Layer 3 of a small transformer language model trained on English Wikipedia (9 layers, counted from 0, width 128).
A neuron's activation on a vector x is GELU(gate . x) times (in . x), where the dot is the dot product.

Input weights of the MLP neurons that the questions are about. A number n stands for n times 0.015.
n58 gate: 11 -16 -37 1 7 -34 24 7 -20 10 66 -14 -4 -26 -22 26 15 19 8 2 18 -5 6 1 -16 -25 12 0 -29 -3 12 -4 32 -27 -3 -2 7 22 32 -4 14 38 -10 1 -5 -9 -13 -6 21 11 -34 -7 -5 10 11 -5 13 -1 -6 6 20 11 -9 30 -13 17 7 -20 16 -2 10 2 -17 37 15 -4 24 -31 -28 6 -8 -3 -40 -25 -3 6 -24 1 -13 16 -19 -19 19 -30 4 -7 8 -7 -23 -12 36 5 5 5 -29 -7 -39 20 -6 8 16 20 17 -9 -4 23 45 1 -48 25 31 20 2 23 -20 8 -12 -16
n132 gate: -33 2 -3 -15 23 -20 4 10 23 -49 38 4 -37 -19 6 -18 -42 16 41 -9 -31 -20 -4 10 8 -15 -1 36 0 -2 -18 3 -2 17 30 -32 12 -1 -8 -25 46 -12 -57 0 6 4 -8 -21 2 13 -9 9 -15 -23 -4 26 27 1 -19 -23 28 -5 -14 10 -6 20 -41 15 10 -2 38 3 -38 -25 15 -11 -17 -5 4 20 -3 34 -13 16 -26 -9 16 4 21 -1 9 -9 34 44 19 -1 39 -5 -19 45 -26 4 1 -15 10 14 24 12 4 14 -6 -13 -29 -2 30 -38 7 8 7 5 -20 -7 33 23 -10 10 9 -10
n260 gate: 6 -4 -8 -2 -28 4 -2 9 27 -5 -23 21 -35 18 -15 -7 31 -38 1 -1 7 -19 14 7 26 17 -10 5 -9 12 -15 -14 1 -6 2 -6 10 42 -1 -7 25 2 14 4 -15 19 -6 -10 -21 30 -6 -17 -14 24 -27 2 11 3 -5 32 12 35 14 11 -25 9 -15 9 11 2 28 -3 -19 14 -12 -6 -3 15 9 48 11 -31 -12 12 -51 -13 14 21 1 29 19 23 10 6 -6 21 25 1 27 -6 16 26 22 -31 5 9 6 12 19 -51 10 12 20 20 -3 -20 31 -17 -7 -17 -21 18 0 3 36 25 -21 18
n267 gate: -11 40 -6 -16 -2 -13 12 5 -15 -1 -37 46 44 -17 -17 24 -15 15 -24 -7 -43 -12 17 -3 0 -8 28 -16 -38 -2 2 -31 -32 12 8 18 32 -4 16 -43 46 10 6 27 -14 -3 -28 -14 -20 26 -6 -16 8 -2 30 14 -10 22 27 5 29 5 -3 15 34 -8 16 -30 13 -5 -6 23 16 -2 -46 -18 7 -27 -36 -16 -3 -4 -5 -41 9 13 13 8 19 22 -2 27 18 -30 35 -17 5 0 13 -21 -29 10 -20 4 3 23 -5 -30 37 -12 -22 49 -16 -16 35 -19 3 16 -18 16 17 1 -35 10 0 -26 3 -4
n343 gate: -16 -33 42 -8 -24 29 -5 4 -2 -56 15 17 -13 18 -5 -14 31 -29 -8 13 -12 12 39 20 -10 -14 4 -8 14 0 -12 -37 22 -15 5 15 -38 -4 -12 1 46 20 14 12 25 -36 7 -24 0 16 26 -10 -16 -23 3 2 16 -9 -9 -2 9 -3 -12 13 -13 2 -2 -35 -15 4 -17 22 26 -22 17 38 -19 -7 -13 -27 -14 5 -18 -22 -32 20 -18 34 1 -1 -1 6 -58 26 -33 -16 -4 13 -36 28 17 -9 5 -29 -19 -41 8 -12 24 -9 -8 -3 -4 -17 24 -40 7 21 17 -10 -17 -18 -19 -1 -1 14 -8 5
n380 gate: -9 3 16 28 18 -18 4 -2 -9 49 -3 17 31 8 -1 -16 -25 1 6 -19 17 -10 -26 30 6 -8 -21 7 15 -12 11 8 -35 -27 -2 1 -7 25 -4 -8 23 -13 -13 5 -19 10 19 -6 11 5 -2 -11 23 -5 -4 -11 10 9 -12 -17 47 39 -32 17 1 -9 -13 -16 23 -15 5 -4 17 47 -15 6 -23 13 -32 -12 2 -35 -20 -8 -7 -6 -15 -18 -4 -30 -8 -40 -16 -26 3 10 -19 16 -10 -39 -25 -40 23 1 32 -33 -13 -13 -2 -2 -6 10 -16 25 9 -10 18 -18 45 -14 10 10 18 44 -6 -10 -2 16
n381 gate: -44 30 19 14 13 -41 -18 14 -3 12 9 2 16 14 -16 -31 -8 16 21 -17 3 -13 32 -4 -12 26 -3 -13 -11 14 25 5 -9 -16 21 42 7 23 17 47 -26 1 -7 -14 -15 -5 15 19 18 12 -10 -2 -1 -26 7 22 -6 -25 -34 11 26 19 -11 9 -16 -22 -6 27 19 7 1 -43 24 10 22 -22 7 -45 27 2 3 15 10 -2 -39 12 23 29 9 7 7 3 29 -16 5 -14 4 7 15 9 23 4 9 20 17 -16 20 27 -3 10 -20 4 -21 -3 9 25 21 -2 2 -8 -9 -17 41 5 -2 -20 -1 6
n383 gate: 26 -18 -9 5 -26 -10 -1 12 -5 -11 -15 35 -21 11 35 -9 9 2 -27 -29 10 13 13 14 18 17 5 11 -10 -27 -14 15 -16 -13 38 9 18 -6 3 44 -10 9 -31 -4 12 -12 -13 -17 8 31 25 -16 3 8 -5 14 -15 -2 14 3 30 1 -12 -27 24 8 -9 54 -8 30 -18 25 -25 8 -1 -23 -27 9 -21 -4 -10 13 -10 -14 12 -10 21 8 21 19 10 52 -1 7 -3 5 15 13 -1 -6 -7 -31 13 -12 -25 -16 9 -17 -11 30 -23 7 5 47 3 10 -21 -8 -15 2 6 16 15 16 23 6 10 17
n435 gate: -33 -10 -40 15 3 2 -13 5 5 -26 1 -12 13 3 -2 9 8 -26 17 -7 -7 50 3 18 27 -12 -8 -5 -5 27 -28 -22 25 -5 15 -32 -13 -44 2 -7 9 2 -6 40 23 -15 3 4 -5 24 -33 9 -2 37 6 -10 26 17 2 3 6 -26 -12 9 4 -3 8 27 31 -4 -15 -17 25 1 -28 27 -8 -13 -4 4 -45 -38 11 -21 -13 -19 -5 -24 4 3 27 -19 2 -8 8 -30 -7 1 -7 -21 -20 -7 3 39 -34 41 -14 2 7 -9 -12 0 6 22 -10 23 -21 12 -54 -12 37 23 -9 38 -8 25 -10 -6
n498 gate: -12 2 -2 -11 -13 -28 -23 3 20 -21 7 26 9 -27 2 6 11 5 -38 19 -10 1 25 53 -12 19 27 23 32 -2 -29 11 26 -23 -5 2 -2 -17 -25 13 -17 -4 32 4 0 -3 -39 -8 37 19 8 -28 18 -15 8 -12 -29 -51 27 -18 -3 -29 41 -5 16 11 -7 18 6 16 -10 -2 -2 5 -18 13 -20 -10 -2 5 11 12 16 -33 -33 14 3 12 -16 -10 0 -7 1 -30 -9 -22 -22 7 -21 -22 -22 -31 -24 -5 15 -10 0 -4 2 30 28 10 -19 29 16 -7 8 15 -32 34 -21 -12 -11 14 7 8 9 -15
n584 gate: 5 -30 -21 -16 12 2 18 -25 -2 6 -9 2 -33 -10 -3 6 -27 -11 -4 14 -10 -3 -13 1 -48 20 13 -14 -2 11 -3 -35 25 -8 -26 -7 -28 -14 -40 1 -35 4 -8 27 -13 19 26 5 42 0 -20 19 -16 -4 -11 1 7 -16 -7 2 26 27 -20 -35 -14 -12 7 -25 -18 2 6 -15 -14 -5 40 -7 -11 1 29 21 3 -8 -5 42 21 30 -6 28 -11 16 3 -23 -6 14 8 11 1 38 4 4 4 26 7 -13 -18 16 -9 -1 -7 -4 -1 -10 -16 -38 -22 25 1 14 -11 14 -2 12 1 2 -55 6 5 3
n58 in: -16 -25 -20 25 11 -3 14 -13 -5 -12 15 -6 -6 -13 3 27 6 -1 13 -1 -34 43 -10 15 20 -19 -8 8 15 43 25 -29 -25 -14 -4 12 7 -5 30 39 15 -2 -9 -26 1 -10 -11 -17 -23 50 -7 -25 6 5 37 7 37 46 0 -65 11 -33 25 -11 -23 2 1 -30 -28 9 -12 3 -20 3 26 18 6 0 -17 18 -24 11 -22 -12 -11 -4 -34 -48 -13 22 37 -17 1 -1 6 21 2 -9 46 18 28 -8 -17 15 -10 -25 -40 17 20 15 29 -7 13 0 4 48 19 4 -18 5 42 6 3 23 -2 12 -1 14
n132 in: -25 26 15 -10 31 -3 -33 -19 -3 19 -21 -32 -39 -10 -27 17 5 7 -12 -9 -18 -18 15 7 13 -7 4 10 -2 -14 -3 -14 5 -2 6 6 -18 34 15 -30 -18 30 34 22 34 36 -34 0 -27 -15 19 14 -2 -5 -12 12 -48 10 -7 5 19 -9 14 32 -14 -21 22 7 -27 8 -1 -1 -9 24 -8 10 -20 1 1 9 36 14 7 7 9 -17 -42 -4 -13 2 -42 -15 -24 -9 -5 -69 -15 6 -1 -7 -7 21 8 -5 -1 -9 10 29 -31 -16 -1 -55 -30 -21 -26 17 -25 -4 -13 -4 -6 2 7 -16 -4 -33 -3 -5
n260 in: -2 9 -32 -3 -40 -7 25 25 21 6 38 38 -30 -2 12 6 7 30 16 12 45 1 15 -31 21 16 12 -20 2 46 5 11 26 -8 -10 -37 -11 22 -7 26 4 -27 -11 -7 10 19 23 0 -4 23 -14 -35 7 12 -48 -12 -8 4 -4 28 -2 91 -25 7 6 35 11 7 -3 13 3 23 -1 13 -38 14 -9 21 -5 35 20 -20 -46 10 -34 4 43 25 7 15 41 29 28 12 16 32 23 13 6 -4 -4 -14 -10 -31 -4 -7 34 7 4 -12 -35 19 48 20 2 14 46 1 -16 -18 10 -8 -18 -42 75 -30 -8 -6
n267 in: -10 -5 -26 -16 7 -17 51 4 -11 2 9 9 14 -10 33 -8 6 4 -14 -25 -32 -19 -1 -15 -13 -19 15 26 -31 9 -6 -31 -71 -23 -10 13 37 -29 19 -19 23 -18 33 12 8 -11 -2 -37 19 20 -8 1 -17 8 17 40 33 13 1 -21 -11 -1 6 -13 26 -30 8 -26 33 13 6 -8 26 -3 -8 -21 22 22 -10 -5 28 -8 -10 -3 19 29 41 -29 -4 3 -9 12 0 -20 4 -14 -33 -25 -10 -9 12 15 -38 28 -9 1 -18 -32 13 -10 -29 22 15 -33 -29 -10 -48 17 12 -33 -2 20 15 7 1 0 -23 -9
n343 in: 19 -6 21 -5 23 -24 -23 23 -1 -25 -4 -16 -12 1 14 -18 28 2 21 0 40 -15 9 -1 24 -27 7 -8 -13 2 -7 37 -32 -3 -36 2 -25 -24 44 9 50 -5 19 -17 -39 -10 -60 9 14 5 -25 9 17 22 16 -26 8 1 -13 -24 -12 23 42 35 4 -15 -7 -17 4 22 38 37 -21 -31 0 9 -19 1 18 15 25 3 34 -10 11 -38 -27 -20 14 22 -10 -15 -19 -1 -9 8 26 -26 -18 34 36 19 -23 1 -5 37 33 2 4 25 22 -9 -9 54 2 46 -3 -19 -8 32 37 -6 17 -21 11 -15 37 10
n380 in: 8 -3 15 18 46 25 7 -8 -15 12 10 -5 -40 33 -27 21 41 36 -40 34 -8 1 29 -2 -23 6 -32 0 -10 13 13 1 -3 -5 -27 53 30 -38 22 21 2 -15 9 -25 -27 2 -16 9 -47 -22 6 -1 22 11 29 18 36 10 -35 25 -13 19 4 35 -10 -8 6 -1 26 -2 -6 8 24 -8 33 20 39 -3 34 14 3 -13 14 3 15 -17 -10 20 8 28 -20 0 43 22 -42 -22 25 39 -8 -21 -10 21 -19 12 16 13 31 30 10 -19 17 -3 1 -7 20 8 25 23 -13 -8 36 19 -8 -7 -3 20 -2 10
n381 in: -6 -5 -21 15 15 -17 8 -14 -41 -3 15 -13 9 16 16 -12 -5 8 -1 5 -18 18 -2 -3 -7 8 35 -35 7 2 -34 -17 3 37 28 24 -9 -9 -7 5 16 -6 5 22 12 4 22 39 -19 10 15 -16 -22 10 14 -4 -14 -12 28 1 -21 30 11 -28 -10 14 32 7 -23 -22 27 -10 19 38 -2 -7 11 7 -1 16 -20 5 34 -27 42 -1 8 -16 -7 -26 -22 19 -1 25 3 -13 -1 11 2 -37 9 -10 14 -5 9 7 -31 -8 -35 -17 27 1 28 3 33 -14 45 -18 33 -35 -7 25 10 24 9 -21 6 9
n383 in: -46 -10 -8 -29 14 4 -42 39 1 -20 1 5 -9 -33 -46 -15 16 -3 -10 -17 39 -24 20 8 14 9 -10 1 10 -1 -37 -31 47 28 -4 -19 34 2 -22 -12 4 23 31 -11 -6 -7 25 11 29 -27 18 -27 5 -31 31 38 -3 35 18 3 5 29 31 13 20 -3 -4 21 -35 3 15 -10 -6 25 2 3 -4 12 3 -10 3 -24 34 13 35 30 34 -6 -11 -32 -19 -22 -1 -3 0 -28 19 -10 -35 -2 24 45 1 25 -7 10 2 -11 49 1 0 11 -6 17 -3 29 -8 7 -22 1 19 3 3 -10 -6 3 27 47
n435 in: 56 -27 3 23 0 20 7 -19 -36 38 -30 -23 -34 40 6 14 -5 -7 0 3 -35 22 11 12 3 -20 8 19 12 20 -8 4 38 -4 21 -13 -14 -11 -4 -1 0 -8 -6 19 1 -33 8 -20 -7 13 21 18 21 45 -30 -20 22 58 38 1 28 12 -22 -1 15 2 -23 -6 10 -14 -1 0 7 1 -10 9 -19 26 20 13 -6 -9 -1 15 0 15 -9 -7 -8 -12 14 15 12 -34 0 -4 31 -10 -11 -65 -7 -39 3 17 -17 28 -30 18 31 38 -15 -29 -7 -18 -13 19 -35 2 4 -14 19 29 -11 28 10 -20 -23 -24
n498 in: 18 -3 -4 6 31 -4 0 29 0 19 -25 1 -18 6 3 19 -10 2 8 -30 -5 -11 2 -21 3 8 -6 2 -13 12 -3 -19 64 -22 6 -21 -7 7 23 -4 13 -14 -9 -20 -5 32 3 10 -2 7 -18 -4 -1 -11 25 -2 15 19 -11 4 21 -7 -51 8 14 -27 11 -11 14 19 5 -10 -34 43 -5 20 -13 8 8 5 -2 -2 4 -2 14 -6 20 15 -9 16 15 -1 12 -26 8 -13 31 15 -13 -27 -16 15 19 0 1 -13 12 0 7 0 -19 23 43 -4 -11 3 12 -7 -12 23 -11 7 -10 3 -9 -41 16 -28
n584 in: -32 10 42 -9 3 -20 -7 10 3 -18 11 12 -37 14 4 19 -1 6 15 -21 -7 -32 29 33 6 -20 12 -5 20 2 5 -2 0 -33 -10 12 -30 17 -16 4 -3 -37 -15 17 -19 -23 21 -26 12 -8 -21 7 10 9 -15 -10 25 34 25 0 -33 -21 6 -5 9 35 32 -27 21 -12 24 5 -3 11 52 2 -2 -18 -3 29 -19 9 -2 -10 3 31 10 -16 -22 5 15 -4 18 11 21 13 2 -30 33 0 -24 -5 19 27 17 13 0 -31 32 -13 8 -35 -28 9 -20 2 -17 0 -25 25 1 -20 -25 7 -41 2 -5 -19

Each question shows a token from some text and the vector x that enters the MLP there. A number n stands for n times 0.032.

"ma": 13 2 2 21 8 60 30 20 -3 27 1 -6 33 12 -30 29 -43 0 41 34 8 -39 -14 -32 11 21 -14 12 17 -11 9 8 -16 1 -15 -10 -36 3 -41 21 -15 6 6 -16 25 -16 -23 -4 -30 -26 16 -2 -2 14 17 30 -22 21 4 -41 -56 -42 -26 -12 -49 18 11 -2 -27 37 20 23 -19 -14 1 17 -8 -28 30 -1 -13 11 -25 5 -17 13 12 0 8 16 -29 0 6 6 2 8 0 -11 -53 -7 16 13 20 -33 49 -7 7 -47 23 2 -2 7 37 -13 11 1 18 30 26 -15 43 -15 -16 -11 31 0 21 3
Which neuron lights up most? n132

":": 25 43 15 19 -5 8 -19 22 3 32 32 3 16 10 34 2 -20 -33 -30 15 19 -31 -6 -36 -5 11 -15 -28 -25 5 7 -21 37 -28 -3 18 -23 -16 -3 18 -10 -41 13 -20 18 -6 8 -25 -8 -6 34 11 -29 17 -16 11 -46 19 17 5 -49 -40 -3 -26 -55 -21 12 7 -49 -16 -11 5 2 -48 -12 22 -12 0 8 4 3 14 -12 -2 -10 24 -16 -52 39 3 -12 21 16 0 -6 6 0 -12 -37 -3 -19 13 9 12 49 -16 -8 21 -3 -3 -18 -25 33 -30 -18 25 -4 -15 -18 10 3 -25 0 9 14 -28 9 -16
Which neuron lights up most? n383

" last": 13 52 6 31 -22 38 59 -8 -4 20 21 1 14 -7 -21 -25 -16 0 -15 18 -3 -49 40 -47 -10 -5 -24 16 -7 -8 18 -11 31 -7 -8 -12 16 47 -8 9 19 14 -15 -28 10 15 -22 1 11 -30 -11 -41 -30 -29 -4 37 23 12 17 -47 -50 -30 10 -10 -35 -21 17 10 -4 3 -23 36 5 -7 8 14 -2 1 8 6 -5 -38 16 20 19 -17 6 22 58 3 0 3 17 26 1 26 -26 -36 -23 17 -4 8 -10 11 27 32 -2 -2 -10 24 2 12 -1 -32 15 40 -12 15 -8 1 -19 -6 -1 -26 14 -22 9 -33
Which neuron lights up most? n267

"ord": 40 27 1 16 12 -8 30 15 -50 18 35 -10 55 -10 -28 -17 -20 -7 32 6 12 -7 -15 -15 25 22 -21 8 -9 13 38 8 60 2 -6 -4 -38 -8 -1 -9 -31 -11 -12 -20 33 -6 4 -19 -8 1 -15 -2 -20 21 14 12 18 18 -30 -23 -26 0 9 4 -44 -8 24 11 3 50 30 25 0 -1 17 -32 -16 -6 29 -3 -10 -28 -41 -10 0 -14 -18 -31 2 -34 47 -23 -13 6 -15 2 3 -54 -5 -21 -10 -26 1 12 -9 -3 -7 -40 6 6 22 -8 -16 18 -15 47 42 22 -12 -29 -12 -23 1 -39 -26 -2 3 -11
Which neuron lights up most? n58

" K": 14 19 24 47 57 19 27 -39 -11 2 17 10 39 19 -23 -18 -38 0 8 35 -1 -11 34 -13 35 39 -23 -9 20 -20 -3 26 29 20 -33 24 -32 -6 -7 24 -7 -42 -5 -33 1 16 -19 -19 -13 -15 10 -7 -3 17 -15 6 0 6 25 -44 -51 -9 12 22 3 13 -6 -2 14 -32 17 13 -41 5 4 44 -17 5 0 23 -11 -7 -10 -3 -14 4 -8 -8 19 -9 4 -30 12 -11 14 26 -18 -15 -8 -35 -32 40 -5 40 37 -9 -1 -18 16 15 -24 21 9 10 -14 15 7 11 16 -24 32 13 13 -11 22 -12 26 -34
Which neuron fires most, and how strongly? n380, at about 13

" Best": 7 30 8 10 -6 0 19 -20 -42 18 19 1 40 6 14 -28 -13 -9 -2 -6 14 -37 -5 -22 -25 34 -9 8 -35 -22 14 -12 18 -18 13 34 4 52 24 11 27 28 1 -5 51 -15 -35 -29 25 20 39 -29 -7 27 42 34 19 51 3 -41 -33 -5 -3 1 -20 -1 17 18 16 26 7 30 19 15 -24 34 -32 10 9 -9 9 -34 -13 25 -9 23 -16 56 22 -19 -17 10 -13 6 -2 17 -18 -41 -10 -22 -9 5 17 22 31 5 5 -30 -7 4 -22 2 -7 -19 29 20 6 16 4 -9 10 -8 6 -11 27 -48 26 7
Which neuron fires most, and how strongly? n267, at about 20

" and": 43 10 26 17 10 -3 16 36 0 17 -7 21 11 9 1 -21 -5 11 29 34 29 -20 -11 -16 -8 52 -5 9 15 -12 -2 40 8 -17 -14 5 -21 -3 -27 19 -2 -18 8 -4 25 -8 -24 3 12 -30 28 -5 -37 -9 -25 8 4 2 -31 -16 -57 4 -5 -5 -33 6 0 10 -15 22 0 34 27 -8 25 13 3 -15 -8 -17 19 -13 -10 29 20 26 -3 -12 27 -21 5 7 16 29 21 -1 -22 -62 -11 -28 -41 27 7 -7 71 -15 19 11 7 31 7 -18 -4 13 19 9 31 17 -26 -24 -3 -22 27 11 -11 -5 9 2
Which neuron lights up most? n380

" hold": 23 10 -21 21 0 41 27 14 14 41 40 -10 42 -13 -12 -39 -14 -38 -37 -14 31 -26 19 0 -9 25 4 26 -14 -18 10 4 21 4 -23 32 -10 24 -27 -1 6 -28 -16 10 11 21 -12 -13 -2 -4 9 -52 22 -11 24 32 -11 -19 -1 -22 2 8 26 -32 -36 -1 -1 19 20 33 5 66 15 -6 1 40 -1 22 28 2 11 -31 -16 -7 -21 -30 16 24 24 -6 25 -20 -9 24 -9 27 -50 -42 3 1 -32 18 36 18 28 -1 32 2 7 22 16 3 8 -8 11 -2 -22 24 10 -8 15 9 30 -15 8 -25 -14 -5
Which two neurons fire most, strongest first? n260, n380

" at": 38 22 -3 41 -4 28 20 38 20 25 0 -13 44 7 -6 -12 -26 -45 10 25 -3 9 -6 -22 19 38 -37 -16 -2 14 14 -10 9 6 -26 30 -11 -16 -47 -36 -22 13 15 1 11 -8 -15 13 16 -10 -8 2 -33 41 -2 19 1 28 27 -13 -32 -15 5 20 -34 -12 7 17 -33 2 -43 12 7 -32 32 14 -4 7 -15 17 -11 -4 14 31 -7 29 -30 -14 -8 4 -10 12 5 21 29 6 -19 -47 -41 -20 -15 11 18 37 14 27 6 3 10 27 10 31 -25 -11 23 26 -15 16 -34 5 24 -21 0 36 9 0 8 -13
Which neuron fires most, and how strongly? n435, at about 14

" can": 2 -1 -28 -13 -17 45 40 22 -15 40 24 21 4 12 -20 -20 4 -9 -25 21 30 6 12 -36 6 35 -44 7 31 10 18 32 5 3 -12 19 18 -16 -44 -13 -19 -34 2 4 20 21 7 18 5 -4 21 -49 -1 -19 1 4 -29 8 -6 4 -47 1 7 3 -44 -5 14 17 15 19 1 7 8 -40 -6 43 -14 -2 21 -9 -10 -7 -1 24 40 26 -40 -31 27 29 25 -21 11 -12 -5 -11 -44 -36 -44 6 -29 39 8 2 18 7 -18 2 -4 28 -6 11 11 -6 20 -14 67 2 7 -9 -19 12 -3 -3 -12 -30 24 6
Which neuron lights up most? n343

" of": 52 17 18 -9 0 24 21 12 -23 14 5 17 38 2 -2 -41 -32 -27 5 20 30 -12 4 -25 2 32 -60 -1 1 -42 17 -20 39 -5 -11 1 -9 4 -20 9 -21 8 -10 -4 14 10 6 6 12 -35 4 -10 -30 25 -17 42 -22 2 3 -24 -10 5 -5 -37 -14 -5 -3 -2 0 22 -16 48 11 -19 15 8 -7 -30 -8 31 2 -26 4 11 27 48 8 -4 -5 -17 12 11 -8 0 22 -5 -13 -34 -33 -12 -37 9 -10 49 45 -21 27 -13 18 25 -6 7 1 -11 22 28 4 2 -3 -32 -13 -15 -22 23 -4 -3 8 -3
Which neuron lights up most? n343

"iv": -3 66 -15 12 11 -20 82 12 -4 -9 10 20 12 29 -19 -19 -2 -12 24 25 9 15 1 -15 12 20 11 5 0 -39 -43 7 10 16 -29 35 -26 -18 -22 42 -37 -10 22 -3 7 -1 -1 -32 -10 6 -6 15 -10 37 8 -42 28 25 5 1 -51 -28 10 -4 -16 13 -13 12 -31 30 2 20 -21 -71 30 10 -3 3 14 -23 11 24 -22 9 -12 25 -3 -17 13 -26 -11 -24 -15 -12 2 -22 -5 -13 -10 16 0 35 20 18 13 9 6 1 -9 1 -19 15 2 17 16 31 -11 -29 -40 -20 -6 -52 8 -43 -11 -9 2 5
Which two neurons fire most, strongest first? n435, n132

" Wood": 13 9 4 21 32 26 31 -20 -16 20 21 10 66 0 -9 -19 -41 -5 -23 -25 6 -14 19 -39 29 33 -17 8 -7 -36 -5 -2 2 -24 12 1 -6 -4 -1 -4 -4 46 -44 -21 6 -23 -24 -22 -2 -6 21 -6 8 30 3 -3 -7 3 64 -51 -37 30 46 -7 -29 19 23 25 -15 0 27 -19 -14 2 25 29 6 20 -1 8 -22 -27 12 10 -30 14 -12 30 38 9 18 -28 -20 13 -39 -17 -19 -51 -11 -8 -13 9 -10 -1 24 32 15 -22 14 -16 -5 -9 14 -17 -27 -1 14 28 -23 -30 25 -14 -5 -9 18 -21 35 7
Which neuron lights up most? n498

"ay": 1 24 0 38 4 7 24 -7 -7 36 36 19 25 17 -23 -53 -3 -1 7 13 -13 -26 -29 33 -27 59 11 16 19 -55 22 34 5 14 -27 -6 -32 -17 -15 39 15 27 -1 -53 15 -27 6 -3 -5 22 -4 7 -4 39 20 -15 22 23 26 -10 7 6 13 -7 -17 14 24 -21 -20 -21 -10 27 -25 -13 16 -8 3 -34 10 15 -31 -4 -2 -25 -18 -31 1 -13 34 -16 12 -43 -4 10 0 4 -6 -25 -11 -12 11 -13 1 -7 50 0 -8 -35 33 -3 20 8 -17 -2 13 35 -7 33 -27 -24 23 31 -22 5 -28 8 -3 -15
Which neuron fires most, and how strongly? n58, at about 12

"row": 19 50 -37 28 24 18 36 -10 -27 16 28 38 53 -3 -22 -5 -24 1 -45 15 5 -44 -19 -14 2 -11 -5 -21 -18 -46 10 -5 17 -20 -7 25 11 -16 -7 -23 9 14 -21 -16 15 -4 -9 16 11 17 -15 -20 10 5 -46 10 -9 6 28 -54 4 -3 25 -14 -31 -10 5 26 15 14 5 28 -18 14 18 15 24 -21 2 -6 -18 -39 30 -23 -17 -7 5 -8 54 -7 3 -18 -11 46 -30 -10 -22 -18 -24 3 -5 3 -19 14 48 2 21 -9 14 -11 8 -49 8 39 -3 0 -21 -11 -11 -7 9 20 -22 -35 -11 -5 40 1
Which neuron fires most, and how strongly? n380, at about 3.2

" L": 12 13 -12 25 48 1 -3 -27 -17 44 6 23 43 9 -18 -19 -11 -7 -19 7 -6 -20 44 -40 15 32 -34 -4 13 2 -32 5 36 17 -30 1 -43 -13 -19 24 -26 -13 -15 -14 25 2 -18 -31 -35 -11 4 -4 -21 -10 10 11 -35 17 17 -61 -26 -33 -6 1 -1 -23 15 -8 14 4 -1 25 -11 -1 17 26 -29 -1 14 38 -5 -23 -21 -34 -11 17 15 6 6 -23 -11 15 9 -8 -3 15 -31 -47 -22 -24 -37 29 1 -7 31 -24 15 20 -21 -2 -5 -10 15 6 -28 31 14 45 -19 26 -17 0 24 -13 3 -11 34 -31
Which neuron lights up most? n498

"b": 14 40 6 6 44 -7 41 -16 -20 1 15 7 28 -10 -25 22 -29 -2 12 18 5 -18 0 -11 42 27 -1 -21 27 8 -17 -23 4 27 -14 17 -8 -8 -25 -6 40 -24 11 -22 20 -17 -18 -2 4 -41 -34 19 -12 -4 -34 19 -29 -4 11 -27 -19 -17 0 5 -53 -37 10 5 14 2 -4 22 -40 -6 4 72 -17 12 1 27 -12 -9 -22 8 19 16 11 -43 -14 14 35 0 -7 22 -1 14 18 -37 -5 -5 -12 34 -26 -8 32 -13 21 -31 12 -28 0 -40 18 -1 1 27 28 20 -4 11 34 -26 -12 -22 -1 4 59 -13
The three highest activations, in order: n584, n132, n435

" rec": 12 5 -11 -25 16 -43 37 -13 7 3 18 28 -1 29 -26 -20 -30 -28 -30 -14 21 20 59 -31 0 23 -12 -9 8 14 13 -12 30 -4 -26 29 10 -8 9 -60 33 -7 5 -18 -21 7 9 -19 -23 7 -31 -17 -20 8 1 22 5 -3 -11 -24 -10 -17 2 7 -35 4 -7 19 -1 0 -19 30 13 4 20 30 3 -14 70 -11 1 -27 7 23 -10 -3 -2 5 3 19 12 -23 7 13 8 10 -41 -48 -44 -4 -17 21 45 38 12 7 16 -7 -9 57 2 1 -26 0 -15 20 -3 4 -5 29 20 -27 -7 -10 20 16 23 -37
Which neuron lights up most? n584

"ile": 17 28 -8 42 -21 32 10 -4 -8 33 -20 39 35 13 26 22 14 16 11 -11 -42 -1 51 -40 -6 7 -6 8 12 -23 -12 -1 20 -7 6 14 9 33 -12 2 -24 6 -20 20 10 -20 -10 0 4 -8 -32 8 -37 -4 13 1 17 -5 22 -19 -2 -35 -30 2 -14 6 10 -9 -19 -4 0 28 -17 -21 -3 15 38 12 -7 19 16 23 27 1 -33 46 -37 12 24 -38 5 -36 -22 9 36 -4 41 2 -19 12 -53 1 -14 11 39 16 8 32 -41 8 27 -27 -17 -23 -29 11 12 -18 15 -30 7 -36 -21 3 -7 13 38 -8
Which neuron lights up most? n132

"cess": 11 16 -14 -19 1 -2 52 24 37 15 10 15 -4 2 19 -36 -24 -20 14 -19 24 -34 29 -32 6 36 -5 22 7 -16 8 -3 9 22 -12 -9 5 37 17 24 -14 -24 14 2 17 2 -36 16 -9 -18 33 1 -19 17 17 35 8 0 -25 -34 -55 20 -11 14 5 -23 -21 9 29 4 -1 48 0 -16 17 19 -4 -23 -21 -12 -8 -1 -1 2 -3 35 -29 20 11 14 -9 -45 -8 23 -55 -29 11 -15 8 -17 -28 22 22 2 27 8 -4 -15 -14 53 -5 3 -27 1 -20 12 -37 -36 16 23 3 25 -33 -35 -17 -30 26 21
Which two neurons fire most, strongest first? n132, n383

" |": 64 21 7 17 -10 6 22 -2 11 39 26 13 12 13 -3 -9 -3 -22 10 4 35 -24 14 8 31 7 -28 3 13 -38 5 22 32 -24 -3 9 -28 -8 -20 10 -6 -27 15 4 12 10 13 -17 -3 -5 14 -20 -17 12 -16 20 11 14 19 -16 -19 -17 -19 -4 -61 -33 12 34 -9 -3 24 40 4 19 6 22 -20 -7 3 19 14 7 -25 8 -8 11 13 -3 21 -3 9 8 36 8 9 8 6 -19 9 -11 -26 60 46 0 52 44 -1 26 20 -12 -8 -8 -2 -24 -19 18 25 2 -22 -14 4 6 -4 25 13 -2 29 -1
Which neuron lights up most? n260

"y": 24 14 18 -1 21 -4 53 21 -7 34 -7 -7 37 -7 1 -30 -34 35 2 -30 26 -12 8 -23 13 63 5 11 20 -9 1 -16 28 2 2 -29 -36 42 -20 24 -34 -2 5 -5 10 -18 -16 39 -20 31 9 -26 3 11 -14 -14 0 -14 -5 -30 0 -37 11 -2 -36 12 22 0 -36 9 5 37 -9 -9 -8 22 7 12 2 16 -13 14 13 43 -3 -4 -9 -21 30 -3 -1 -18 -3 14 -8 42 15 -61 -25 -13 11 -3 -24 1 66 -10 -12 5 22 -1 -7 -43 -13 -10 -21 2 39 15 -15 -16 28 -2 -7 -19 -8 -15 51 13
Which neuron lights up most? n381